Layer 8 of a small transformer language model trained on English Wikipedia (11 layers, counted from 0, width 96).
A neuron's activation on a vector x is GELU(weights . x + bias), where the dot is the dot product.

Input weights of the MLP neurons that the questions are about. A number n stands for n times 0.0093.
n0 (bias -0.156): 6 -14 -11 12 21 -7 -7 32 -20 3 -9 16 -9 -69 58 20 -6 -39 52 1 50 29 -9 -1 -50 -6 35 5 -72 11 -8 -6 40 8 -2 3 30 -2 -9 4 41 -16 48 -9 -31 36 -9 -47 19 -20 19 -5 -6 23 -4 13 -25 30 -38 -27 -9 8 25 0 -5 -10 -7 -28 3 -56 20 29 12 -5 -21 -38 23 -24 32 -6 6 2 2 -4 1 9 -46 33 58 -9 2 40 16 39 -17 11
n5 (bias -0.207): -49 -43 -4 -8 22 42 -14 6 -25 52 -29 40 12 -10 6 -23 26 0 -20 -9 -6 -1 82 47 24 2 2 -23 37 8 -3 20 31 8 15 -17 -15 -16 -38 -15 10 11 29 41 37 8 -6 19 -20 -16 33 21 1 -31 4 26 4 -1 -27 10 15 -20 11 -9 -41 2 -20 -9 10 -23 -16 -24 -2 -63 1 -9 -8 2 -1 -32 -2 24 20 -22 5 -66 14 -13 -78 31 -8 10 -32 3 -15 5
n32 (bias -0.208): -19 13 -31 -13 -30 23 37 -3 -20 23 -6 9 -27 -33 12 5 32 -12 35 11 11 13 9 13 -22 28 -3 -18 -18 23 12 0 -58 9 53 21 -35 -20 -16 -20 23 -11 9 -3 -13 -33 -3 -20 -29 5 2 3 2 -43 15 85 -5 4 18 10 9 11 -21 -31 61 22 -5 -8 40 13 -13 5 -20 -44 -29 -33 45 10 -15 7 34 -16 -21 -22 46 5 8 -13 19 10 -53 -9 -45 -12 -12 33
n57 (bias -0.236): -47 -10 27 -6 22 3 -73 -33 48 -37 21 5 -40 -37 -51 42 44 47 17 39 -12 -12 28 -29 33 5 -11 -10 -39 52 38 -20 -29 -56 22 7 22 -25 -4 -21 11 -8 -7 -5 -1 -17 -16 20 52 -27 7 7 -10 53 2 -7 -33 1 26 52 43 38 -29 2 5 3 -26 -41 -11 -4 8 29 -9 -51 -6 -19 6 18 21 15 -20 14 -36 23 9 -28 24 27 25 -29 -3 25 12 49 -46 57
n76 (bias -0.139): -5 -30 30 -48 16 -3 30 22 -43 -3 -2 8 -42 21 20 28 -43 -31 -29 -35 -2 9 9 -20 -12 -27 -43 41 10 -29 -73 -10 -2 3 -10 18 10 14 -32 24 5 7 -15 19 -57 -35 53 -20 55 -25 29 16 2 13 -3 -22 38 9 -2 -21 33 45 4 34 -2 46 17 44 36 -11 14 22 22 -14 -3 6 3 -10 52 6 -18 -10 4 10 -8 13 28 -57 -39 11 1 28 3 7 -25 -4
n77 (bias -0.150): 11 -29 21 -6 13 -51 50 25 2 -24 -42 -58 -12 24 -32 15 4 -12 16 34 -15 -9 -3 -23 50 -20 13 24 -5 22 -34 5 -6 -16 30 28 -31 -36 -32 -2 -30 8 -15 -7 -54 36 21 -28 -32 17 61 45 3 -44 29 -31 -1 4 51 7 -2 21 36 -9 19 -21 -28 55 9 -33 -43 21 -28 24 -34 5 34 -29 13 -7 2 30 -8 21 39 3 -7 26 36 2 -2 19 -68 -10 19 14
n89 (bias -0.105): -17 0 -5 26 -8 1 14 -15 -1 6 -7 30 -14 -23 9 2 -27 -9 17 -22 10 11 13 -28 -13 38 9 48 28 20 -24 -5 22 44 21 30 -14 -43 -66 18 44 -10 -42 -9 -24 -51 -18 -37 9 -69 2 18 -24 -24 12 -26 -3 34 30 17 -14 16 -5 -15 48 -32 4 7 34 -18 -1 -39 9 -13 34 7 41 -33 13 55 2 47 -9 -41 -11 -17 70 63 -23 30 24 7 -3 21 -34 -19
n105 (bias -0.238): 30 -48 -6 -82 -36 38 17 -12 9 22 68 -1 -5 26 45 -31 -2 5 -9 15 -4 50 1 26 7 -25 62 -5 2 0 -29 -3 -21 19 -3 -32 -3 -17 -37 -18 18 -52 -10 15 -17 24 -29 10 22 32 -10 9 31 -67 63 37 18 16 -12 -1 -18 -39 -16 18 -14 -19 -27 -19 -34 -20 15 -10 -32 74 -27 -33 26 -2 3 9 20 -3 -36 -20 -12 13 31 5 -4 14 0 5 -26 3 -29 45
n110 (bias -0.151): 4 -45 4 55 -32 31 -6 -15 15 42 -38 -19 0 -45 -37 17 -37 -28 43 0 -32 40 12 5 3 6 16 25 37 27 -10 1 1 65 -41 27 10 -55 5 -19 32 16 4 -30 13 -31 -65 -49 24 4 33 -3 23 71 51 4 -46 30 22 0 -1 19 -25 32 9 21 20 -8 24 4 0 17 82 -41 -58 -42 -5 7 -7 -28 -32 -6 -29 37 28 -19 4 -17 -32 -30 3 -6 10 25 -14 -17
n113 (bias -0.107): -36 12 16 14 -16 20 0 -30 -10 -34 14 -72 -22 11 9 17 9 9 16 -35 -21 61 46 -20 -8 -16 9 29 19 31 4 -24 14 34 -1 -27 -33 -3 -33 40 6 -14 51 45 -5 -29 2 28 65 23 26 -2 18 -53 12 -17 10 4 19 -30 -6 -8 38 20 28 15 35 36 -70 20 -35 -43 7 -32 21 -7 -41 -2 -16 3 -29 -39 -9 -2 87 19 -29 -6 14 -48 2 44 36 36 -31 -14
n119 (bias -0.189): -31 -15 -33 38 12 -24 0 -18 8 1 -1 -8 -24 -20 18 -6 49 13 -42 -26 -3 0 22 -29 -19 2 16 16 31 -17 28 -25 55 23 7 0 31 14 -44 14 16 17 0 14 1 -11 -18 14 3 -6 31 20 -35 30 8 17 -14 10 26 24 35 2 -18 -53 56 -9 7 -12 22 -66 35 -77 -27 -3 39 -24 34 23 -54 -18 -28 3 23 -41 -53 -22 31 -37 23 2 -19 33 5 19 -38 8
n161 (bias -0.183): -5 -43 -19 -37 15 27 -6 -34 1 -16 8 54 54 -47 6 -54 58 34 -19 23 7 27 46 -20 -53 15 2 -25 -53 -41 18 -12 -46 4 27 18 -20 39 -22 -40 56 9 22 8 23 2 19 9 27 12 31 28 -17 7 9 -9 -27 2 53 -82 31 44 -16 -33 -16 -42 15 -15 -7 -32 57 -39 26 8 -35 -45 -12 -29 -34 -25 38 6 46 -3 -31 -35 -11 -32 -17 17 26 16 5 22 13 13
n178 (bias -0.313): 8 -14 -53 55 52 4 -6 -5 16 3 10 33 9 -29 38 23 -24 -18 -68 -9 8 -19 38 -19 -31 -22 -9 4 46 59 -14 28 19 -2 12 -24 11 -43 29 17 2 -39 28 36 -5 -13 -76 -15 17 19 36 -33 -21 -18 58 -61 -34 -18 -25 -34 -16 24 17 24 -26 -5 53 -29 7 22 20 30 20 -37 6 -7 27 10 17 -12 -7 -4 -40 53 -18 34 -26 3 16 -26 38 -60 -43 -12 -15 18
n209 (bias -0.132): -21 -11 43 10 -21 47 2 43 10 42 32 -47 30 -44 -9 -18 11 -33 -31 15 11 -2 0 -30 32 1 -61 41 16 17 16 17 9 -26 23 19 26 -33 -29 4 22 -6 -24 13 -57 -35 27 -21 10 37 34 18 -15 -94 25 55 1 4 21 -18 11 35 -54 -4 10 4 29 -35 -31 -22 26 50 13 -47 -14 24 -47 10 -48 -9 26 14 10 -16 3 -20 37 -19 8 -27 14 20 -54 27 -20 0
n234 (bias -0.245): 32 2 -39 -21 -8 44 -13 4 7 2 41 -13 16 13 17 8 13 29 72 18 43 -34 -21 -6 20 16 -29 -38 -38 18 38 -35 -20 -42 -11 -40 -14 49 -13 15 -10 -2 10 4 -39 -4 -39 -1 -36 28 2 -44 -42 12 33 -36 23 -15 16 1 -2 10 -38 -14 61 -57 28 10 -10 10 -25 10 39 7 12 -11 42 0 -1 -74 10 60 -11 42 -2 -14 -16 10 15 69 3 29 -33 -28 -17 27
n240 (bias -0.121): 2 -18 -72 -35 5 23 26 6 -16 -30 49 -16 -8 27 2 -12 -59 36 24 48 5 -22 34 -6 24 -4 2 -17 -29 -26 3 17 26 -31 11 12 -26 5 18 2 -18 35 -32 -1 16 -43 -8 14 36 46 30 -30 -33 -37 24 -9 -36 22 -1 -17 -24 27 -7 30 -8 -52 24 26 -9 -25 -63 8 -24 -37 29 -41 -23 38 30 28 -2 4 17 -15 -33 29 -18 -24 14 -29 72 1 19 22 -8 28
n242 (bias -0.361): 6 22 -68 11 -17 -5 31 0 -10 -1 43 -21 -4 19 15 17 11 -5 8 39 24 49 41 35 -3 26 13 -6 -10 30 4 -11 -8 -16 -17 -23 17 -12 -24 -13 3 -3 3 8 1 15 -10 -8 -35 -30 -5 -24 -40 -38 40 -9 28 13 26 25 0 14 14 -36 -1 -29 -25 18 -93 -19 -1 -11 46 -31 -17 -9 2 -20 3 -88 9 54 25 -31 23 18 -14 -29 13 32 11 24 -40 4 -16 50
n248 (bias -0.081): -23 -11 -64 40 21 37 37 -11 -8 48 -31 25 -11 -9 17 16 2 1 -18 -12 -20 14 -33 9 3 18 -17 6 -1 39 8 -25 62 38 -9 -28 7 -20 19 -4 9 20 -38 -43 -24 13 23 -24 15 -22 -3 1 24 -48 -1 11 -15 -9 34 -32 -22 2 34 -32 35 12 -20 -24 13 -12 -9 26 5 10 -26 -24 2 -7 -7 33 17 -29 13 -21 27 -13 13 -31 -24 -38 4 24 21 15 -18 -27
n250 (bias -0.121): -34 -37 -8 7 -16 14 12 -36 -12 13 -3 -33 8 18 -38 25 -8 3 -5 25 -40 30 18 -40 11 -11 -28 38 5 20 -30 54 19 -8 -25 20 48 35 15 -24 8 -10 36 -75 -27 -9 -17 -8 -4 -26 28 23 -34 2 -17 -34 7 -56 -13 6 -22 5 63 -39 56 -30 38 9 -10 22 -11 2 -25 -6 24 4 11 36 -27 17 -7 45 -35 24 33 -11 -2 -10 58 -32 15 -16 43 30 -52 -12
n252 (bias -0.189): 1 -20 38 -2 -19 34 13 17 -9 -20 17 -11 4 11 -2 -21 15 7 -51 6 22 -15 -24 -43 -20 42 -38 51 14 -28 -10 39 32 2 8 9 -18 16 -33 -32 -14 48 11 22 13 -2 -31 4 -74 -39 -11 30 -19 -8 -11 -11 -5 4 -2 1 37 63 13 -19 22 19 25 -71 2 8 0 4 7 8 -13 -18 -51 71 4 14 -6 18 54 28 -66 -26 14 -30 -1 -1 63 -15 7 -16 -56 33
n255 (bias -0.167): -46 3 -1 -36 -18 26 16 -55 2 2 36 64 -20 -26 27 -52 -11 25 -30 -24 -83 34 -46 -28 17 28 -17 19 4 63 -3 12 2 46 9 30 1 -27 -18 50 7 -19 1 39 0 -40 16 17 39 53 38 -5 14 -39 18 5 -14 11 21 16 30 27 0 8 -26 28 -2 3 34 26 -7 -6 -21 -25 9 7 -14 5 -5 -2 34 -31 -2 1 -30 24 38 -43 -8 9 -11 -8 30 -21 11 -36
n268 (bias -0.107): -36 -21 14 -85 -28 18 29 -4 -4 28 -14 36 35 35 17 26 -22 39 19 -78 -50 -21 -25 -12 -18 -26 -24 23 -10 32 -3 14 -18 32 5 5 -24 -5 14 27 -6 24 12 -8 -5 -36 21 -37 -4 16 3 10 -9 -77 17 24 59 -38 16 -31 -18 0 49 9 -9 26 27 -34 28 4 5 79 -28 -9 -25 -35 -25 -36 18 37 39 -1 17 -41 31 16 24 26 -1 -2 10 21 -21 10 13 -18
n278 (bias -0.109): -13 -4 -13 -32 -9 23 -40 0 35 -8 -2 54 6 -25 13 -27 42 30 -57 24 -32 13 15 39 67 -8 -22 1 23 1 -14 -42 19 25 -46 -30 21 11 17 -26 -15 -20 39 -39 -32 40 20 -36 8 6 28 6 -12 8 -37 27 -46 -32 9 -58 23 -17 16 -27 2 -6 19 -1 58 -6 44 7 0 -28 2 -13 29 15 -2 8 -14 -32 37 32 -18 -9 6 20 -7 4 -18 -6 -53 -2 -7 20
n287 (bias -0.181): -66 -34 -36 33 -19 38 -26 -1 33 40 17 10 -45 -38 -31 2 6 29 11 34 13 16 13 -29 21 -38 -84 8 9 -37 -45 -20 12 19 26 16 20 -20 24 7 -6 -8 -21 -12 45 42 -8 12 -42 22 27 27 -2 20 12 5 -28 -11 5 -17 -16 19 -14 -19 -32 -8 -18 -20 11 -4 34 39 29 -50 26 0 5 -48 0 26 -4 -9 2 50 -6 49 -19 -2 -4 -21 2 32 9 20 -26 -5
n305 (bias -0.215): 0 -1 5 -17 -48 35 -7 21 40 3 -63 0 -19 21 4 -8 15 -1 -41 36 -52 22 17 -18 22 -12 14 29 19 25 4 22 4 -51 14 6 7 -38 -29 -27 22 14 -27 -16 31 -36 22 21 22 32 -24 -66 -41 -33 1 40 12 -25 11 -6 -18 -16 -14 2 34 -44 63 -24 51 -17 10 -11 -15 -36 -15 6 -36 74 -2 46 -25 -20 -33 9 7 6 33 -14 53 28 -44 9 1 23 4 11
n328 (bias -0.219): 9 -29 -3 -53 47 23 -14 -2 -10 6 32 27 -47 9 -26 58 36 10 33 35 -12 31 -24 0 64 29 -6 5 -2 -2 29 -31 5 -1 -39 27 -6 19 0 2 -3 18 -32 9 22 10 -38 -6 2 -6 1 5 12 -11 47 -26 11 18 3 -8 -2 27 -2 -3 4 -33 15 -2 -30 19 1 -22 -20 -56 -10 1 -21 -22 -54 -21 0 10 -27 -49 34 31 49 12 -18 -31 -3 -21 -6 -66 3 -8
n350 (bias -0.211): 21 12 28 7 8 31 -46 -11 -57 26 -26 -13 -49 69 35 54 37 35 6 45 -15 0 -14 17 -14 -12 -22 21 21 -15 0 -10 18 3 -18 11 26 13 -2 9 79 -21 14 -26 -28 -54 5 52 61 -2 -9 8 9 -10 8 -15 -44 -17 7 -27 3 -7 -31 44 -48 5 23 -25 -12 6 -38 -28 -9 -38 -24 -11 -12 25 -11 -15 39 -54 16 1 40 2 3 -46 16 40 39 26 31 -15 -1 -52
n362 (bias -0.235): -21 -23 -5 1 8 -15 -3 -16 -24 42 26 5 33 33 -6 36 5 11 -17 -35 13 -4 15 -2 -56 5 -13 -23 6 2 51 25 2 -10 38 -49 24 -25 18 -2 -6 39 -1 -19 16 20 -23 -45 12 12 14 -28 -45 -4 0 -12 -5 -8 -25 -30 -38 33 2 5 0 -3 20 3 6 -1 45 -30 -1 -45 28 -53 -18 -72 49 21 -35 -49 -28 -17 -11 46 -56 -3 58 -30 -16 -5 0 22 69 36
n366 (bias -0.165): 3 -29 -9 7 15 47 46 35 29 -94 2 -13 -6 -24 41 26 21 -61 -32 -6 9 -10 -20 8 -2 -14 -15 20 45 22 -5 -1 46 -3 -37 37 -54 -14 -13 30 -39 13 -76 17 46 -11 2 25 1 29 23 59 50 -4 9 47 -43 4 7 48 -27 49 18 -8 52 0 -33 -9 41 25 -14 -35 -73 -55 -14 -25 16 1 -63 -3 21 30 42 43 8 -70 20 6 -38 29 -30 41 -7 -17 -53 -39
n380 (bias -0.290): -15 -18 21 -15 -2 -12 40 8 21 -29 8 18 -11 36 36 -5 -13 17 59 13 6 -16 17 -38 -29 -55 16 -41 -18 17 10 10 20 -18 -52 30 21 0 -25 -5 -43 -19 34 -52 -25 45 -15 40 -29 46 34 -5 -44 -3 -37 16 -6 -6 -41 -83 -69 21 21 -24 -15 -63 -42 -38 57 -5 -8 18 48 8 -17 -25 10 -22 49 27 19 27 -37 28 -10 27 20 -12 33 26 8 4 17 13 -4 13
n382 (bias -0.127): 15 -7 42 -23 14 4 51 36 10 -10 28 55 -2 24 -30 -20 6 2 -41 7 -17 -23 17 -48 -5 -9 18 -23 -4 35 -29 -14 -34 -13 -18 24 48 -31 -47 1 -20 -37 25 -30 18 -22 28 21 16 -30 38 8 -7 -26 -10 -28 24 15 31 52 8 -19 -16 50 -35 12 7 -10 42 -13 -37 19 -5 -31 -46 -15 -13 33 10 26 12 50 -37 -17 24 -20 11 5 -4 -48 -10 4 46 -22 -55 28

Each question shows a token from some text and the vector x that enters the MLP there. A number n stands for n times 0.057.

" Spring": 6 0 19 38 -3 -22 1 17 -11 -21 9 14 -11 -17 -12 4 0 -1 -14 13 -14 -33 -12 7 -10 2 41 41 -14 -10 1 6 -12 4 -9 -10 1 5 -24 32 19 -2 28 -47 -19 -21 35 7 5 -7 -39 1 12 22 9 -10 11 18 -21 39 10 -10 -27 9 -12 21 -29 -6 1 45 -13 -14 26 -19 -20 16 25 -18 -36 -1 -1 10 -11 -12 -2 -7 -16 14 -11 -28 4 10 46 -3 29 -10
The neuron with the highest activation: n382

" |": -17 8 -36 51 23 -10 4 7 -34 17 1 20 19 -32 -4 -4 1 -13 -10 14 -43 -40 -1 -7 25 14 9 16 -12 -43 8 -7 -17 -10 1 14 17 -17 -1 -1 2 7 19 0 -10 16 27 15 16 18 8 26 25 -27 -22 1 11 12 -15 -10 -1 -22 11 -2 12 11 -20 6 -21 19 23 8 -11 25 12 25 6 31 -25 3 -9 -1 27 -51 -22 -10 -24 22 -26 -6 -23 12 15 -9 -14 -24
The neuron with the highest activation: n248

" was": 1 -13 -26 3 9 -14 -10 -2 -17 -14 23 15 1 -64 -14 17 -5 3 -14 18 -21 -46 32 4 41 -1 1 13 -11 -37 -3 -22 5 -16 7 12 2 -1 39 14 3 -11 26 23 -5 37 -2 9 5 23 18 5 9 -3 -39 9 3 10 13 -25 0 -13 27 8 8 6 2 -19 -25 10 21 1 -9 -3 15 34 -11 7 34 11 -5 19 2 -9 -17 11 -20 -4 -14 -6 -23 -30 -14 0 11 -19
The two highest activations, in order: n278, n287

"ible": -23 -12 4 1 -3 -24 -14 -6 -19 6 4 4 28 -62 -18 -3 -3 -26 -8 12 19 -25 -10 6 12 6 28 27 3 -40 4 14 -11 -10 3 33 -2 -16 -7 -11 -1 5 24 1 -13 -8 0 33 -29 28 -30 4 21 -12 -13 13 24 36 6 13 -24 -20 -24 18 -2 16 -32 -2 6 38 -2 3 -22 -14 -12 -4 -9 43 6 10 14 15 -11 -10 6 -2 -8 -10 5 -13 -21 10 -7 25 11 36
The neuron with the highest activation: n32

",": -20 3 -19 33 8 3 0 4 -12 -3 10 16 12 -79 12 11 -15 -7 18 15 -11 -15 1 -1 31 -2 5 30 -46 -38 -7 -25 28 -1 11 16 11 15 7 -7 12 -19 -7 -4 -8 19 10 -18 -8 24 7 27 29 -6 0 -6 -21 14 -14 13 -10 -37 -10 6 0 8 -4 -3 -7 -1 17 10 -1 13 0 23 -9 25 8 32 -8 5 -15 -18 -36 -5 -8 15 -3 14 -26 2 9 5 4 -27
The neuron with the highest activation: n0

"por": -7 15 -14 10 3 14 -9 -9 -10 -10 25 2 -11 7 -17 -16 -2 -29 22 1 -19 -18 25 16 12 20 42 7 0 -29 3 1 -13 -18 23 7 -7 40 -27 20 11 5 27 3 -4 -6 -14 -30 -46 26 -40 20 -4 -26 0 -7 51 18 -23 25 -13 -37 6 -5 -12 21 -13 -14 -5 6 -15 -4 21 -24 10 58 -8 -9 0 16 -11 30 9 -21 11 30 -23 5 -15 -14 -44 4 7 24 -3 -3
The neuron with the highest activation: n242

"ah": -28 39 -22 -3 10 -8 -23 18 -8 -15 18 25 35 -35 -14 -2 -19 10 14 -5 -19 -6 -40 8 4 14 29 3 23 -24 34 -5 24 14 4 13 -7 9 -24 23 8 -12 32 -4 2 -58 11 13 -37 9 -24 6 13 0 -12 14 8 -3 9 26 19 4 -17 -3 -2 8 -27 -4 -23 42 12 -34 -5 -6 9 26 -6 -6 2 8 -15 -10 31 -17 -34 -15 11 -2 -14 -7 6 11 18 11 22 -21
The three highest activations, in order: n255, n119, n89

" areas": -1 -19 1 6 -34 -21 -5 -8 -22 -4 31 -1 23 -34 0 -17 -11 -41 0 14 -11 -42 15 38 3 15 20 12 3 -27 -7 5 -2 -23 -39 -13 0 34 -15 15 15 -5 10 6 4 11 15 6 -11 27 -33 -4 38 9 -25 15 9 48 -3 7 16 -38 -3 30 9 6 -3 -14 -3 36 19 -3 -4 -13 -9 12 -13 18 23 22 -32 24 4 -3 -16 15 -17 -19 -10 16 -40 7 10 2 11 -20
The neuron with the highest activation: n105

".": -4 43 -8 49 17 -25 -9 26 -37 16 6 19 -7 -13 -24 2 0 -7 11 12 -11 -32 0 0 45 -16 12 11 -33 -58 -21 6 -6 -24 -18 15 2 -14 20 -43 -5 8 10 6 21 -6 -23 6 -38 12 -12 26 40 -8 -11 -1 -12 18 -11 -17 -6 3 4 11 17 24 -34 25 1 -9 8 14 -26 24 18 29 -20 20 11 -6 -20 17 3 -12 -22 7 -7 1 -15 6 -10 14 3 -19 13 -2
The two highest activations, in order: n77, n287

" at": -5 2 0 38 -4 -13 2 -6 -10 16 -7 -14 12 -81 -21 1 -19 -5 0 2 2 -19 5 0 13 1 17 40 -26 -39 2 4 13 -5 -5 1 -14 -28 14 -3 5 -25 39 3 0 -4 -15 22 -9 14 8 -15 9 17 7 2 -3 24 -8 -16 1 -2 4 2 20 12 11 -21 -3 34 19 -16 31 -12 1 -14 -10 27 13 6 6 -14 10 2 5 2 -33 4 -11 -10 1 -26 10 -12 29 16
The neuron with the highest activation: n110

"ing": -26 13 -12 -7 -12 -29 -16 20 -30 -5 15 25 9 -35 -12 15 -5 -31 -27 -4 -10 -20 -20 14 1 15 28 20 0 -22 6 3 -15 14 25 26 -24 -27 -16 16 4 5 32 -20 -17 -27 37 6 -9 0 -23 -5 56 -15 1 -1 14 39 -17 13 -16 13 -3 22 -13 14 -3 3 12 58 -1 -1 15 -19 15 28 -7 17 -13 -19 -9 17 -13 -2 -8 30 2 10 -43 6 -27 8 2 16 7 -10
Which neuron fires most, and how strongly? n255, at about 5.1

"  ": -17 35 -10 27 17 5 -11 -25 -20 -14 32 -3 13 -30 -14 9 -9 10 -2 1 -22 -47 16 15 17 -11 11 6 9 -20 -13 35 -22 -9 -16 -2 5 36 37 10 9 -7 28 -6 -8 6 43 -16 -7 27 1 38 31 -15 -19 -6 5 31 4 -26 -17 -58 18 17 15 -1 -39 -13 -10 19 -1 3 16 23 18 45 -3 -8 2 -14 -8 4 7 -28 -26 8 -15 -7 -36 1 -2 3 -7 -10 -2 -10
The neuron with the highest activation: n278

"si": -27 30 -19 7 3 12 -6 -6 7 -11 8 -40 2 -17 -18 17 -17 -17 -12 20 -8 -18 0 24 37 23 24 22 -29 -8 -7 7 -29 -8 6 -29 -17 47 3 -3 -4 15 21 6 12 7 2 9 -8 40 -45 -8 16 -12 -1 5 43 20 -26 15 -15 -20 -5 -12 -5 -6 -21 9 -46 41 -8 1 31 1 1 0 -7 1 -3 1 1 34 -6 5 14 45 -20 -6 -26 7 -33 -1 -24 1 0 14
The three highest activations, in order: n242, n234, n113

" close": 4 14 8 -11 3 -14 -21 -21 -19 -6 1 1 -5 -44 -35 6 -34 9 7 5 -3 4 -31 14 29 -2 32 33 0 -55 18 -6 12 -17 19 7 21 25 25 0 14 3 9 -8 -14 12 -6 39 10 24 -13 16 -8 1 -26 20 -8 54 -22 18 -6 10 6 16 4 4 -32 -3 -36 10 11 0 -42 6 -28 30 4 23 14 6 -5 12 -21 -27 7 6 -21 -13 -5 -27 -9 14 22 3 -5 -1
The neuron with the highest activation: n57

" in": -24 2 -8 48 11 -23 -9 29 -13 27 23 4 4 -50 -15 5 -4 -47 24 7 -25 -8 10 -7 0 8 61 14 -23 -23 -7 6 5 18 -16 2 6 10 15 26 36 1 14 -21 -28 12 -6 -23 8 10 -3 9 18 -22 2 -6 -8 2 -28 -12 -7 -14 -11 -6 5 4 0 -3 4 22 16 -31 12 -7 12 18 -8 12 -7 -4 9 -7 -13 -15 -11 20 -18 4 -11 -29 -24 18 6 12 31 1
The three highest activations, in order: n0, n110, n362

"bit": -3 32 -31 -10 -8 -29 -11 17 -21 13 7 -3 -14 -12 -19 6 4 -17 -7 12 -4 0 11 6 28 34 32 6 4 -5 -27 -23 -34 -5 15 -2 1 -12 11 6 15 17 21 18 10 13 26 11 1 18 -35 -23 -1 3 2 -22 21 30 -45 8 -13 -34 -8 8 -2 19 -57 10 -14 52 4 -3 -9 -26 -27 57 -10 6 13 2 1 13 18 9 16 9 -23 25 -5 -20 -48 -3 2 -17 8 21
Which neuron fires most, and how strongly? n242, at about 3.1

" to": 2 -20 0 52 16 -7 1 13 18 2 22 -1 4 -84 -1 2 -19 6 -12 0 -8 -10 -5 11 -6 -12 33 22 -13 -31 -5 2 -8 25 11 2 -15 -4 31 5 -9 1 18 -12 -10 13 -17 11 -4 16 -16 -9 4 16 22 14 16 1 -21 -16 -24 -5 11 24 -2 15 -10 -14 -19 10 2 -4 6 -15 13 28 -13 35 24 -10 4 -30 -1 -1 -7 0 -23 -10 -13 -28 -12 -5 12 3 14 9
Which neuron fires most, and how strongly? n178, at about 5.3

" BBC": -6 -36 -28 10 -9 -35 -17 -14 -10 -24 3 14 3 -25 9 15 -7 1 -4 34 -4 -65 15 -16 34 13 17 28 -11 -13 -20 10 21 15 -32 6 -5 20 1 19 -22 -2 11 -4 -13 -7 3 43 -3 -6 -20 28 20 21 2 -21 2 24 -15 31 0 -35 -26 18 -15 24 22 6 -3 28 14 1 -29 15 1 48 -8 12 -4 1 -5 9 2 -33 3 18 4 23 -36 0 -3 10 -10 -7 3 -30
The neuron with the highest activation: n328

"ares": -24 42 -15 11 -16 -27 11 -12 -8 -4 8 21 36 -37 -18 -24 -24 -10 9 15 -33 -1 1 -2 -8 -26 16 1 17 -2 -5 0 -12 3 -19 -11 25 4 9 11 24 11 11 -6 6 -16 -8 9 -12 8 -13 -14 12 -15 -14 -1 12 21 -23 10 27 -35 35 27 7 47 36 3 -12 40 25 -26 -6 -27 13 2 1 16 -16 13 3 1 10 -9 -44 17 28 -10 -30 2 -32 -9 4 -7 26 -7
The neuron with the highest activation: n255

" Publication": 15 6 8 1 16 -27 -4 -2 -24 -18 30 5 1 5 12 8 5 -15 -11 -27 -12 -20 22 2 6 1 44 14 -28 -29 13 -22 -35 12 9 4 1 13 -6 24 -3 -31 8 -26 4 8 21 -20 19 0 14 36 -2 1 -33 4 17 37 -49 26 -22 -18 -18 -6 10 24 -6 -7 19 14 -7 -4 -12 -19 22 30 -23 5 -26 21 -26 8 3 -51 -13 16 -4 36 -18 -11 -29 -2 42 8 15 2
Which neuron fires most, and how strongly? n382, at about 5.2

" this": -2 1 -16 -30 7 -12 5 9 -28 -6 14 -13 -4 -57 -6 8 9 -1 -5 21 7 -31 -12 9 14 -32 10 13 -33 -61 -16 1 25 -13 -13 2 -7 -13 1 18 -2 9 18 7 3 -9 -14 7 -12 17 -22 -2 23 12 -56 43 19 6 -15 3 -10 -12 7 44 6 17 -15 -9 17 32 7 -7 -44 13 -8 4 -8 16 26 11 8 -11 4 -23 -1 -2 -2 26 -19 23 -5 18 2 24 20 8
Which neuron fires most, and how strongly? n366, at about 3.2

" Bah": -1 -35 -29 13 -4 -20 -10 2 -32 -10 0 26 5 8 0 -5 -34 16 17 6 -10 -51 6 -4 18 8 15 18 -6 -3 30 15 2 11 2 -16 -9 55 -11 19 -17 -5 3 -8 -41 -48 11 0 -6 22 -10 -21 19 4 -17 9 3 -11 -19 16 31 -26 11 21 11 48 -23 -19 -9 45 17 -18 11 20 -5 37 20 -4 6 22 -1 3 18 -1 -30 -7 -4 -25 -19 -11 2 9 -38 9 15 -4
Which neuron fires most, and how strongly? n76, at about 2.5

"au": 11 55 -32 20 -3 -16 11 -30 -9 -15 -2 2 4 -25 -17 -7 -1 0 0 -14 -23 -17 -8 19 1 20 -4 2 6 -32 -1 4 -19 3 -14 -15 -9 31 11 26 25 -15 6 4 -49 -54 48 4 -4 29 -41 25 24 -6 8 19 17 18 -43 17 -2 -6 -12 10 3 -20 -7 23 2 7 20 -3 -32 15 -11 31 5 -9 -29 5 -15 17 5 17 -42 7 -2 -3 2 18 -3 21 15 13 25 14
The two highest activations, in order: n255, n119

" Museum": -24 -13 -10 24 -5 -25 -11 4 -18 -1 13 17 7 8 -10 -1 11 -13 18 13 -15 -49 -1 -4 24 24 34 9 -13 -55 14 2 -1 -27 -25 1 9 12 15 -15 4 -14 -1 -8 -32 -10 12 -7 15 -8 3 7 2 26 -27 0 -13 48 -29 12 -4 -37 -9 23 19 19 24 14 11 60 32 -10 -37 -18 23 3 -3 7 -30 22 5 -4 -19 -20 -24 7 2 2 -3 -5 -37 -7 30 16 17 -26
Which neuron fires most, and how strongly? n250, at about 2.2

" Est": 18 10 30 -10 -43 -25 -3 12 2 5 7 17 1 -4 6 19 -9 12 -12 -6 -1 -14 10 8 -36 8 43 3 -20 -27 16 -16 8 -2 3 -25 -2 73 -11 10 11 23 17 -25 -21 -8 25 -16 -40 0 -33 -8 30 13 35 -1 -9 10 -30 6 -21 -23 2 4 28 40 -5 21 6 12 28 -22 -4 1 -14 65 13 -25 -18 -2 12 4 -1 0 -14 5 -10 -17 -25 -39 1 18 -2 1 -11 -15
The neuron with the highest activation: n76

"ury": -16 7 -6 28 -16 -5 2 8 -30 -13 14 8 26 -34 -15 -2 7 -30 -27 16 -11 -5 -14 -20 24 27 24 25 20 -34 -5 13 -14 3 -17 25 -33 -11 -29 32 10 -16 -1 22 -11 -18 14 16 -22 22 -42 2 53 -9 6 -3 -5 25 6 48 1 -24 -6 20 16 -40 13 -1 9 39 1 2 -9 -20 0 5 -12 8 -17 25 1 20 -29 -30 0 4 -11 12 -4 -11 -20 -6 6 21 1 6
The two highest activations, in order: n366, n89

"z": -26 55 -24 -2 8 -19 8 25 -36 -21 14 7 20 -1 -28 -4 7 -14 9 3 1 -3 7 6 5 1 19 -9 5 -42 11 -1 -1 -3 0 5 13 7 19 30 25 6 -20 -9 -18 -44 -8 -17 8 5 -25 12 -11 -17 -51 -12 -2 -3 -32 24 -5 11 9 8 14 -16 -5 -6 -37 49 15 -14 20 5 24 20 -1 28 -25 28 -26 35 20 -25 -45 -6 22 4 3 -11 -19 13 6 20 27 -1
The three highest activations, in order: n89, n240, n119